Layer 20 of a small transformer language model trained on English Wikipedia (25 layers, counted from 0, width 96).
A neuron adds its activation times its output weights to the MLP's output. To switch it off is to set its activation to zero at one token and run the rest of the model.
A neuron's activation on a vector x is GELU(weights . x + bias), where the dot is the dot product.

Input weights of the MLP neurons that the questions are about. A number n stands for n times 0.005.
n8 (bias -0.187): -17 -9 2 2 32 -10 -14 18 -32 39 -29 4 10 1 6 17 6 10 62 -11 -88 2 -58 -23 6 -9 -43 12 19 -19 -58 1 -15 -2 30 -30 4 -7 28 -12 15 -15 -3 -31 11 -13 -8 9 27 -56 -2 14 36 44 17 -15 7 -19 18 -25 32 9 2 0 -36 -7 -12 -41 -15 -10 -33 -12 5 9 18 -8 11 54 47 -40 -21 -20 39 -12 -43 33 42 12 36 13 -5 27 -47 16 -38 3
n11 (bias -0.209): -1 15 -36 13 -25 -11 -49 5 24 22 -8 15 13 -31 68 24 14 11 9 32 44 22 5 56 20 -49 -16 -5 24 -28 10 -15 -33 21 11 5 -9 8 30 -18 -9 -22 -59 -14 -8 -10 14 10 6 1 17 55 13 -27 11 -27 32 -8 39 8 -3 -10 -6 24 30 -28 -33 -30 35 -18 -8 21 13 9 -6 2 5 -40 -13 -6 9 -41 36 23 -16 -24 -47 2 25 14 -4 24 2 -33 -19 -72
n43 (bias -0.139): -19 8 -4 7 -31 35 -74 40 -4 -41 -4 2 -12 13 5 30 -4 22 22 32 56 34 10 41 -3 -3 29 -18 14 -19 15 -49 35 -6 12 -10 44 -1 57 25 36 11 12 -3 -13 40 -7 18 17 44 19 34 43 -46 49 32 7 50 -10 -35 9 4 5 -22 -4 13 -33 6 24 9 -10 -38 -52 -23 -14 17 9 -20 12 -2 9 -38 -8 -70 -23 -95 2 -5 1 -14 -5 25 -44 -63 14 5
n123 (bias -0.144): 17 24 0 -34 -35 46 52 1 -36 -14 -7 27 40 -39 -40 -26 3 18 -5 6 8 -19 -8 8 -4 11 -8 14 18 -30 30 36 -16 15 -13 21 46 2 7 19 -37 4 20 -9 -11 -15 -20 -11 8 -6 -49 -11 -12 1 2 -50 49 2 -23 12 22 -19 -18 11 31 -12 -32 -22 43 -4 -40 26 -6 -11 35 43 -11 -21 -28 2 -2 26 -8 11 34 -1 -11 9 39 -44 -12 51 -19 -10 53 -26
n142 (bias -0.207): 11 11 -13 -37 -48 29 3 -6 -30 15 4 -4 3 -11 33 19 31 38 6 -41 -35 41 -23 66 19 -1 25 -16 6 2 -36 46 -15 -35 -4 1 33 36 -22 -5 15 22 53 -18 13 -23 -23 -32 -36 -6 -4 22 -51 -12 -59 49 28 -8 37 64 -33 -15 31 64 -19 -2 -14 -27 -11 -66 -37 -4 23 -14 24 22 30 -6 -12 -56 -9 -16 -12 3 16 -4 13 1 3 -2 -48 2 32 14 2 14
n150 (bias -0.207): 21 22 41 -1 1 -26 -8 -44 -35 2 1 32 -16 10 16 30 7 12 12 4 -46 -39 -12 -21 11 -4 -36 22 -2 7 9 -5 10 -1 70 5 8 23 -2 -2 -35 2 9 19 -19 -34 -20 -7 -7 -33 -29 0 41 -15 -30 61 7 -34 -18 32 -23 19 -25 2 45 -11 -24 46 13 38 -55 -12 -50 10 -5 26 5 -21 30 16 4 -5 35 -27 25 46 48 26 14 -18 -20 -16 -12 1 -17 9
n164 (bias -0.201): 19 33 -8 52 -26 49 -24 -11 -21 13 21 -7 -7 -23 15 -10 -9 28 40 -51 -1 21 -43 -8 4 -38 20 0 28 28 -33 -28 -25 -2 -29 -9 -22 50 29 -13 -8 15 -47 4 6 36 -4 14 -7 -22 10 2 43 -1 24 -4 19 -40 5 -4 -10 6 -56 3 -5 -10 -19 3 7 23 -7 72 6 26 6 34 -3 -23 -19 16 -43 -20 16 31 -43 -1 -9 26 -25 4 -1 -3 -45 -20 -7 -17
n187 (bias -0.219): 11 -4 -28 -34 -2 -32 -4 -35 39 27 25 -10 -20 3 19 51 24 0 46 8 -33 -37 9 18 -40 14 -57 -16 -23 18 -25 25 12 -44 -40 9 13 10 2 -24 20 27 6 15 9 6 -39 7 -19 -4 -47 29 -8 -45 -6 -7 -49 -51 -30 -15 14 8 15 57 -6 49 -13 -11 9 6 25 24 -16 63 6 9 18 8 4 19 28 47 2 29 -33 28 -4 -4 47 17 12 -37 -55 -24 -14 -17
n209 (bias -0.167): 52 -22 -4 -38 -2 11 -42 -7 -45 12 50 -4 -7 1 9 -36 -30 22 13 1 4 -18 -22 11 29 -4 -19 1 29 -6 -4 -53 -29 3 -13 -25 22 -5 4 7 36 -10 17 30 10 40 74 1 -2 9 16 -24 13 2 25 -19 32 -12 4 35 -38 -10 -5 -3 15 -8 -4 -40 20 -3 2 -18 23 -22 -9 -5 32 45 -16 -5 16 -21 33 -30 19 -20 -45 -28 -27 3 12 12 -16 17 -1 68
n237 (bias -0.149): 2 8 26 -41 -3 0 -6 -11 -9 12 4 -6 -28 -2 27 54 20 -20 -22 -8 -32 6 11 -8 10 16 42 -64 17 18 3 18 26 41 -3 -25 -21 -26 -34 50 38 -7 35 5 -38 -16 -4 22 -45 -9 -23 0 -27 -7 8 9 -49 0 -11 24 39 -5 -2 -28 -23 4 50 4 49 7 4 2 -47 -11 13 -63 57 -36 -4 1 -29 38 36 -16 -10 68 -24 7 26 13 33 -9 -6 -7 22 21

Output weights of the MLP neurons that the questions are about. A number n stands for n times 0.0035.
n8: 34 6 -60 24 -3 -7 -44 -5 -38 -22 63 17 27 8 -28 -7 14 3 -17 16 21 -2 52 57 -14 -5 16 17 -51 -3 -20 -19 -32 17 0 -12 -31 -13 52 -1 31 15 -13 -15 39 10 14 -5 -5 68 17 16 -9 12 -5 45 35 -12 -19 17 -94 2 23 -14 -6 11 17 -3 -28 7 18 9 -14 -2 -52 -64 -14 -23 5 15 6 10 -25 -26 27 -37 49 -2 40 -21 -38 -2 -1 -45 16 6
n11: 39 12 -23 4 51 -47 32 18 -21 -18 26 32 27 -19 -17 15 54 -19 18 -13 -71 -14 -51 -17 -59 74 23 5 -62 40 7 21 14 17 -8 -6 9 -5 -3 -42 1 14 26 -41 -50 -19 3 14 38 -20 10 15 14 1 14 0 19 -11 -33 -35 44 4 16 -15 -5 -6 -2 -9 -49 7 -13 0 12 -66 1 44 -14 2 11 23 11 31 -65 3 27 18 6 2 -61 17 1 24 4 -16 -10 24
n43: 9 34 -32 -66 59 -26 15 -2 -17 30 18 16 -11 -3 6 2 38 10 0 -26 -29 -11 26 3 30 -11 -4 -25 -60 5 -15 2 6 -24 -53 6 39 -21 18 -36 -38 -34 -33 -2 42 -9 9 -19 76 -42 9 -30 -33 -42 -9 58 -5 -26 76 -52 5 -23 -4 39 21 -17 37 7 -7 -36 40 52 12 9 -53 15 27 4 19 20 -18 2 -13 50 17 7 17 52 1 2 10 25 7 -35 -65 -7
n123: -32 11 12 -4 36 -14 -18 -15 -6 7 -2 -10 -1 -11 -13 25 -15 -24 -20 -9 6 19 14 -14 35 -15 4 -9 -35 10 -16 -54 -12 8 -25 -10 -15 -56 12 -6 22 2 -1 -1 30 -21 18 13 35 -25 -1 -46 -35 -9 -11 14 -4 2 39 -24 3 -29 -29 10 -27 58 -25 26 -47 32 36 -15 1 -8 -37 -14 38 -34 57 39 25 10 79 31 4 14 21 -4 -20 32 -21 -5 18 -6 24 32
n142: 15 -4 -3 -18 -8 15 -7 6 16 14 21 7 -68 -36 -48 -27 49 13 -22 8 29 -48 -41 -12 -9 -13 -41 21 -1 25 -4 -13 -41 28 -34 33 -44 -41 17 -1 -49 44 -20 -7 -18 -23 26 6 -26 38 2 -16 30 18 -32 -3 22 -14 -3 -52 -13 -27 29 -34 64 -16 45 86 -31 1 -44 4 3 11 -7 37 -1 7 1 57 8 49 56 -21 4 18 22 54 14 2 -14 20 -2 2 32 -81
n150: 4 -27 18 -34 55 -24 26 3 20 15 22 33 27 -44 12 1 -8 -24 15 -5 47 29 -31 37 -24 20 20 -26 9 -4 -9 -26 -39 6 3 -32 -4 -18 -8 -25 36 7 5 -8 22 -1 -4 -42 36 31 8 5 -42 -43 12 -33 3 17 -3 -40 7 -13 9 31 -10 -86 52 -7 22 -7 43 31 4 16 25 -18 -8 -6 -1 -37 33 10 -3 57 -31 -55 4 -26 -12 -18 33 -28 11 -6 40 -16
n164: 10 3 -27 -17 4 21 -6 5 -20 -43 11 10 27 -44 25 -30 -57 8 -2 -8 -79 -8 -26 -32 5 13 -25 -3 -6 15 24 -51 -29 -24 -7 30 6 2 -7 -13 -14 35 -15 34 27 38 -45 -7 20 10 19 -3 -13 -6 -11 24 33 44 -2 10 27 -17 6 -15 -23 -36 23 -10 -29 29 -14 -26 1 -37 24 -31 19 44 -8 31 46 1 25 -27 25 -11 17 -1 25 23 -17 28 2 24 28 -1
n187: -14 -32 -37 -9 38 -43 0 -28 47 -27 2 -23 -23 -7 52 5 -30 -66 -20 22 -38 9 59 -15 -8 -28 -26 31 7 -30 18 20 40 38 -2 50 4 14 19 2 3 22 29 6 74 -2 33 0 -16 7 2 26 31 35 -66 -16 -12 18 18 -40 -2 -5 -13 16 -23 -29 11 -40 -2 5 7 -24 15 46 25 22 2 -31 8 -31 31 -15 14 -1 26 -4 -26 -27 -10 33 -41 -16 0 21 -45 -24
n209: -23 27 10 -18 5 -32 3 -13 18 0 -30 40 23 -20 -7 3 -29 3 -62 14 7 1 24 -82 -5 -5 22 -5 19 -7 -1 -6 -41 -13 -3 0 19 23 6 12 -22 29 -2 -1 18 17 -18 -18 -36 -2 -12 22 -17 7 -7 55 -53 23 4 29 31 3 8 19 16 -37 -34 48 -10 29 1 60 -12 8 24 -3 -18 -3 -14 -1 7 -12 13 -8 -15 53 -11 -34 63 -13 -13 -9 -24 33 -29 -16
n237: 53 -10 -21 16 -4 -13 -20 47 -3 -68 -24 -25 76 -23 43 -23 1 59 48 17 28 42 -38 22 -54 -26 -28 -19 -29 -11 -4 -41 -5 -47 -6 21 25 -26 18 -36 9 12 25 17 -13 -19 -35 -5 -5 4 29 -11 -27 12 -26 19 23 -1 24 16 -27 -2 56 4 5 21 -34 11 -1 -5 4 28 9 -16 9 8 -30 -16 30 -2 41 -36 -16 29 -9 5 9 -40 -25 -19 3 22 -7 11 -10 35

Each question names a token from some text and the token that comes next. It shows the vector x that enters the MLP there. A number n stands for n times 0.051.

Then comes g, the gradient of the next token's log-probability with respect to the MLP's output, scaled to length 1. A neuron's effect is roughly proportional to its activation times (output weights . g). A number n stands for n times 0.0051.

"l", then "an"
x: -16 -20 16 -6 46 15 55 4 -15 11 -2 18 11 -24 -14 -16 -22 -33 30 -13 0 13 18 15 -42 -50 32 -1 5 0 -28 -10 7 13 -24 16 -6 -28 -18 2 -11 -8 21 -16 9 -4 -34 30 -5 -2 -6 -35 4 -10 -11 0 -8 17 37 16 33 -21 -33 6 39 -25 -7 26 -34 23 16 -39 12 -15 -12 26 28 -9 15 8 7 -13 41 -2 69 -1 38 -40 -38 22 23 1 2 14 33 -47
g: 40 28 -23 -7 -9 13 -10 11 29 -10 -15 -7 40 -8 -18 29 0 3 -20 -7 30 10 5 -41 -36 12 32 10 -28 -2 21 -9 7 20 -13 21 17 -17 5 8 0 -1 -37 -3 -5 -5 39 30 8 -16 -39 2 -19 -3 -14 -1 6 -19 -31 -14 22 -22 -27 12 -41 18 -9 22 15 -13 -2 4 -12 -32 2 20 7 -19 -40 -14 -25 40 -3 24 -7 -11 19 -3 -5 -7 15 2 22 7 40 12
Switching off which neuron hurts the next token most? n123

"R", then "h"
x: -25 9 10 -28 21 6 27 14 -21 -8 2 -6 -17 -29 -11 -35 -4 -42 -6 -3 37 55 27 21 -26 -5 8 -33 1 22 -16 -46 14 8 12 39 -4 -15 -26 -9 -24 1 -31 -16 48 -21 -38 -5 46 6 26 -22 13 -19 22 1 -19 0 0 7 5 -20 -11 0 35 -36 0 57 -24 31 23 -29 7 9 3 29 13 23 4 17 -25 -17 10 30 3 -21 9 4 -35 8 32 13 -12 -6 7 -43
g: 19 3 -37 5 19 -26 8 24 -15 -1 -2 -21 6 34 -8 -4 10 -19 -40 9 -12 -34 18 -15 15 -16 -25 -8 64 36 -9 -2 7 -41 27 -24 15 -1 -10 -12 -19 24 8 11 -4 -18 -13 6 25 12 -5 2 4 13 -12 37 20 15 6 -56 17 32 19 11 6 -26 -6 -17 -13 -1 -19 -1 22 10 -6 8 12 13 32 8 -8 -22 21 -20 -5 -39 6 -23 14 -29 -5 2 9 3 19 -20
Switching off which neuron hurts the next token most? n164

"ts ", then "C"
x: -34 10 8 26 7 18 -7 1 -13 -2 17 -32 22 -37 -9 -3 55 -11 19 -40 -9 3 42 -13 2 -27 -25 6 -1 -1 -9 -10 -1 -2 7 32 0 -36 12 -10 -14 25 -16 -24 -5 -1 -47 -60 55 -22 -15 0 -14 -15 -18 -3 -13 -14 -7 -2 18 19 -8 22 31 -24 27 7 -9 19 13 -13 -6 -25 -21 14 33 -17 46 33 -28 -8 30 -23 12 -17 33 4 -41 1 28 11 21 -5 10 33
g: -27 -5 -22 5 6 -2 11 11 -11 27 -31 19 -23 -22 -1 44 -11 -20 -23 -29 31 10 8 27 4 0 -4 7 25 0 -38 -7 -18 -23 23 31 -15 11 8 -30 21 -7 -19 20 21 17 -2 -7 -18 14 -3 -4 -11 -19 -20 34 1 19 4 19 46 -21 -2 -6 -5 -9 41 3 -27 16 32 -20 -12 9 11 10 14 2 15 21 -1 -18 -23 -33 -2 4 16 -41 -2 -29 -20 18 15 -37 -11 40
Switching off which neuron hurts the next token most? n150

"b", then "ig"
x: -1 -10 -41 5 18 6 63 -4 -7 -3 11 15 20 -40 -8 10 13 -36 25 -26 -31 -20 -13 4 -6 -25 -9 -33 36 25 -13 22 27 -18 9 53 12 -11 16 -34 20 -21 -36 -28 3 0 -21 -29 -1 14 7 5 18 -27 -8 6 -29 20 6 -40 15 -13 17 -11 33 -56 59 1 13 17 22 -12 -23 9 -9 9 -23 18 -38 -6 26 5 21 25 42 -6 21 -26 -32 41 28 -35 19 54 16 -43
g: -26 -8 24 -10 10 7 -20 -24 -23 -29 0 -18 -48 24 14 24 -16 -2 27 15 32 18 36 -32 -2 -2 28 6 25 -7 12 32 -1 -6 24 -17 3 -22 12 44 -17 -22 -14 1 -4 -19 -15 -16 -13 -30 -14 2 22 -9 -1 5 -24 33 33 14 -15 6 -23 -13 4 -24 14 5 30 19 18 -10 -12 35 23 -10 4 -23 13 -32 10 36 -12 3 21 -12 -22 3 -29 5 -36 -5 23 -19 7 1
Switching off which neuron hurts the next token most? n187

"m", then "r"
x: 26 -57 -19 -20 1 9 70 7 -6 2 -3 -6 7 0 -38 -16 30 4 15 -20 -3 6 1 -16 -32 20 0 -13 9 -6 -45 -22 -23 -8 0 34 26 -23 -14 2 -17 -16 6 -2 31 -8 31 -9 12 -34 8 -17 -37 -23 30 2 -2 31 22 -20 -9 -14 16 -7 61 -25 -1 11 -47 38 25 -7 44 -39 15 -22 31 16 24 14 8 3 27 23 67 -50 12 -3 -18 -29 1 -10 25 0 -13 -2
g: 2 9 30 -6 13 0 11 -13 33 -24 -4 30 9 41 20 -28 -3 -15 2 -6 3 -11 -19 -23 6 16 -22 -11 -9 -20 -14 14 -11 -22 1 -4 5 77 11 -27 6 1 -30 9 0 42 -40 4 -8 -9 -12 -1 -12 4 8 17 -32 25 -28 28 -2 -15 -22 18 -12 -18 22 -22 7 19 -3 19 31 14 8 -6 9 16 -22 -16 35 -8 -19 -6 -30 -13 -31 -5 -1 3 -23 3 -22 30 7 37
Which neuron, switched off, raises the next token's probability most? n123

"ul", then "le"
x: 1 -3 -8 14 25 12 18 17 -5 1 9 -5 10 -15 -6 16 5 -11 25 -39 -43 -12 15 -20 -20 9 49 -41 -9 20 -22 -19 35 1 -22 29 -22 -47 -4 -40 -2 -34 0 -10 64 11 -17 -25 33 -2 24 19 25 -24 -29 -18 -24 12 13 -22 -4 -21 19 34 7 -56 18 0 -24 11 2 11 0 -19 -9 2 40 -17 24 14 -43 23 7 25 35 -42 64 5 -4 -9 -7 -21 46 -5 2 -23
g: 32 -10 -5 -13 12 40 2 1 9 -30 23 3 42 18 -33 14 23 -31 -40 -7 -27 24 -8 29 3 -21 -7 14 -10 12 11 -12 8 -2 -7 35 -18 22 -6 39 -26 -15 -23 -16 6 -31 -8 37 4 -3 1 7 -14 -3 9 12 -13 -9 30 8 0 -20 7 17 32 -9 21 0 14 -22 -8 -8 28 -10 15 -22 -9 6 -27 41 0 3 13 -40 1 3 -2 -22 10 -35 16 -14 6 -33 14 -44
Switching off which neuron hurts the next token most? n142

". ", then "H"
x: -14 -6 -16 15 34 -19 -1 -23 -12 -3 19 -9 4 2 11 -6 16 -44 -2 0 39 -8 10 9 -2 -74 -5 -48 1 17 -17 -7 14 3 -15 2 -4 -7 2 10 2 1 -13 -4 -9 -14 -17 2 77 0 18 -24 -23 -37 -10 16 -15 21 -1 -12 -3 -1 12 11 12 18 50 34 -5 13 9 -22 2 -20 -1 30 36 -9 16 2 -27 2 19 1 29 -5 -7 3 -35 -3 0 13 -24 1 12 6
g: 38 31 14 -13 2 -14 -3 27 21 6 26 -10 -14 29 -3 -4 6 -23 -35 15 -13 31 45 9 15 5 -37 -23 8 24 -22 14 15 6 35 -15 4 -10 7 -10 -5 -1 -9 17 -8 -35 12 15 -18 14 -25 -10 34 -9 -27 14 4 32 16 -38 -3 -12 2 -23 -14 -20 -3 2 -31 -15 28 1 -11 -6 27 2 23 -19 4 40 29 15 -25 18 -34 -12 18 5 -13 -13 -9 -14 -26 -22 -35 -11
Switching off which neuron hurts the next token most? n43

"r", then "w"
x: -9 31 -28 -16 11 27 31 3 -41 9 -21 16 29 -21 -29 -15 -7 -49 40 -6 -9 -16 -28 33 -33 12 -8 -3 12 5 -7 17 21 4 16 25 -23 -42 -8 -31 -47 1 -20 -4 36 -68 -8 -17 3 -6 35 -24 -21 -3 5 -7 10 0 19 -12 12 -27 -24 13 29 -37 -5 6 11 6 27 -20 -12 25 -1 28 53 12 38 35 -10 -7 47 47 20 -5 39 -19 -62 3 32 -7 15 8 26 -32
g: -7 26 -12 10 -28 13 -2 17 18 -25 -12 -11 -35 39 -27 -8 58 -4 4 5 9 12 10 4 19 -15 17 -5 11 -13 3 -41 11 9 8 -22 3 -17 -31 15 12 12 8 28 9 -32 11 2 21 -9 16 -10 -15 22 -35 3 0 6 8 2 -6 36 -26 -40 -24 -5 33 8 14 -38 9 15 11 22 -25 -15 10 -12 15 -7 -8 -4 17 -21 16 -24 7 -11 -19 12 4 -54 39 -29 16 20
Switching off which neuron hurts the next token most? n123

"a", then "st"
x: 10 -20 -29 -3 12 -2 55 16 -46 -6 27 -13 38 -16 11 10 -11 -16 17 -27 -24 9 26 11 -31 17 20 -24 13 7 -20 -1 23 -16 24 5 11 -30 -41 22 39 -23 -15 0 15 -6 -12 -7 12 -6 4 -23 25 -58 0 31 -26 7 19 -44 35 -10 32 -14 6 -8 31 60 -50 0 -1 -24 18 -20 -18 3 18 46 35 -4 -36 9 27 -3 21 0 17 -39 -5 26 -14 -12 -11 -2 38 -47
g: -21 -20 -10 7 -8 -10 -39 0 -36 -14 -56 25 46 11 -4 8 25 9 23 18 -18 9 10 2 -13 -26 25 -6 45 -15 8 -23 19 4 -35 0 19 10 -19 -11 -4 6 -2 50 12 -25 -13 -6 -5 25 19 4 -2 60 -18 -11 0 -48 5 -2 11 13 13 -19 25 23 -2 -23 -27 -9 -15 4 12 -16 13 6 -11 7 20 -9 12 -7 -15 -5 -32 -9 2 1 30 4 -21 8 1 9 22 0
Switching off which neuron hurts the next token most? n237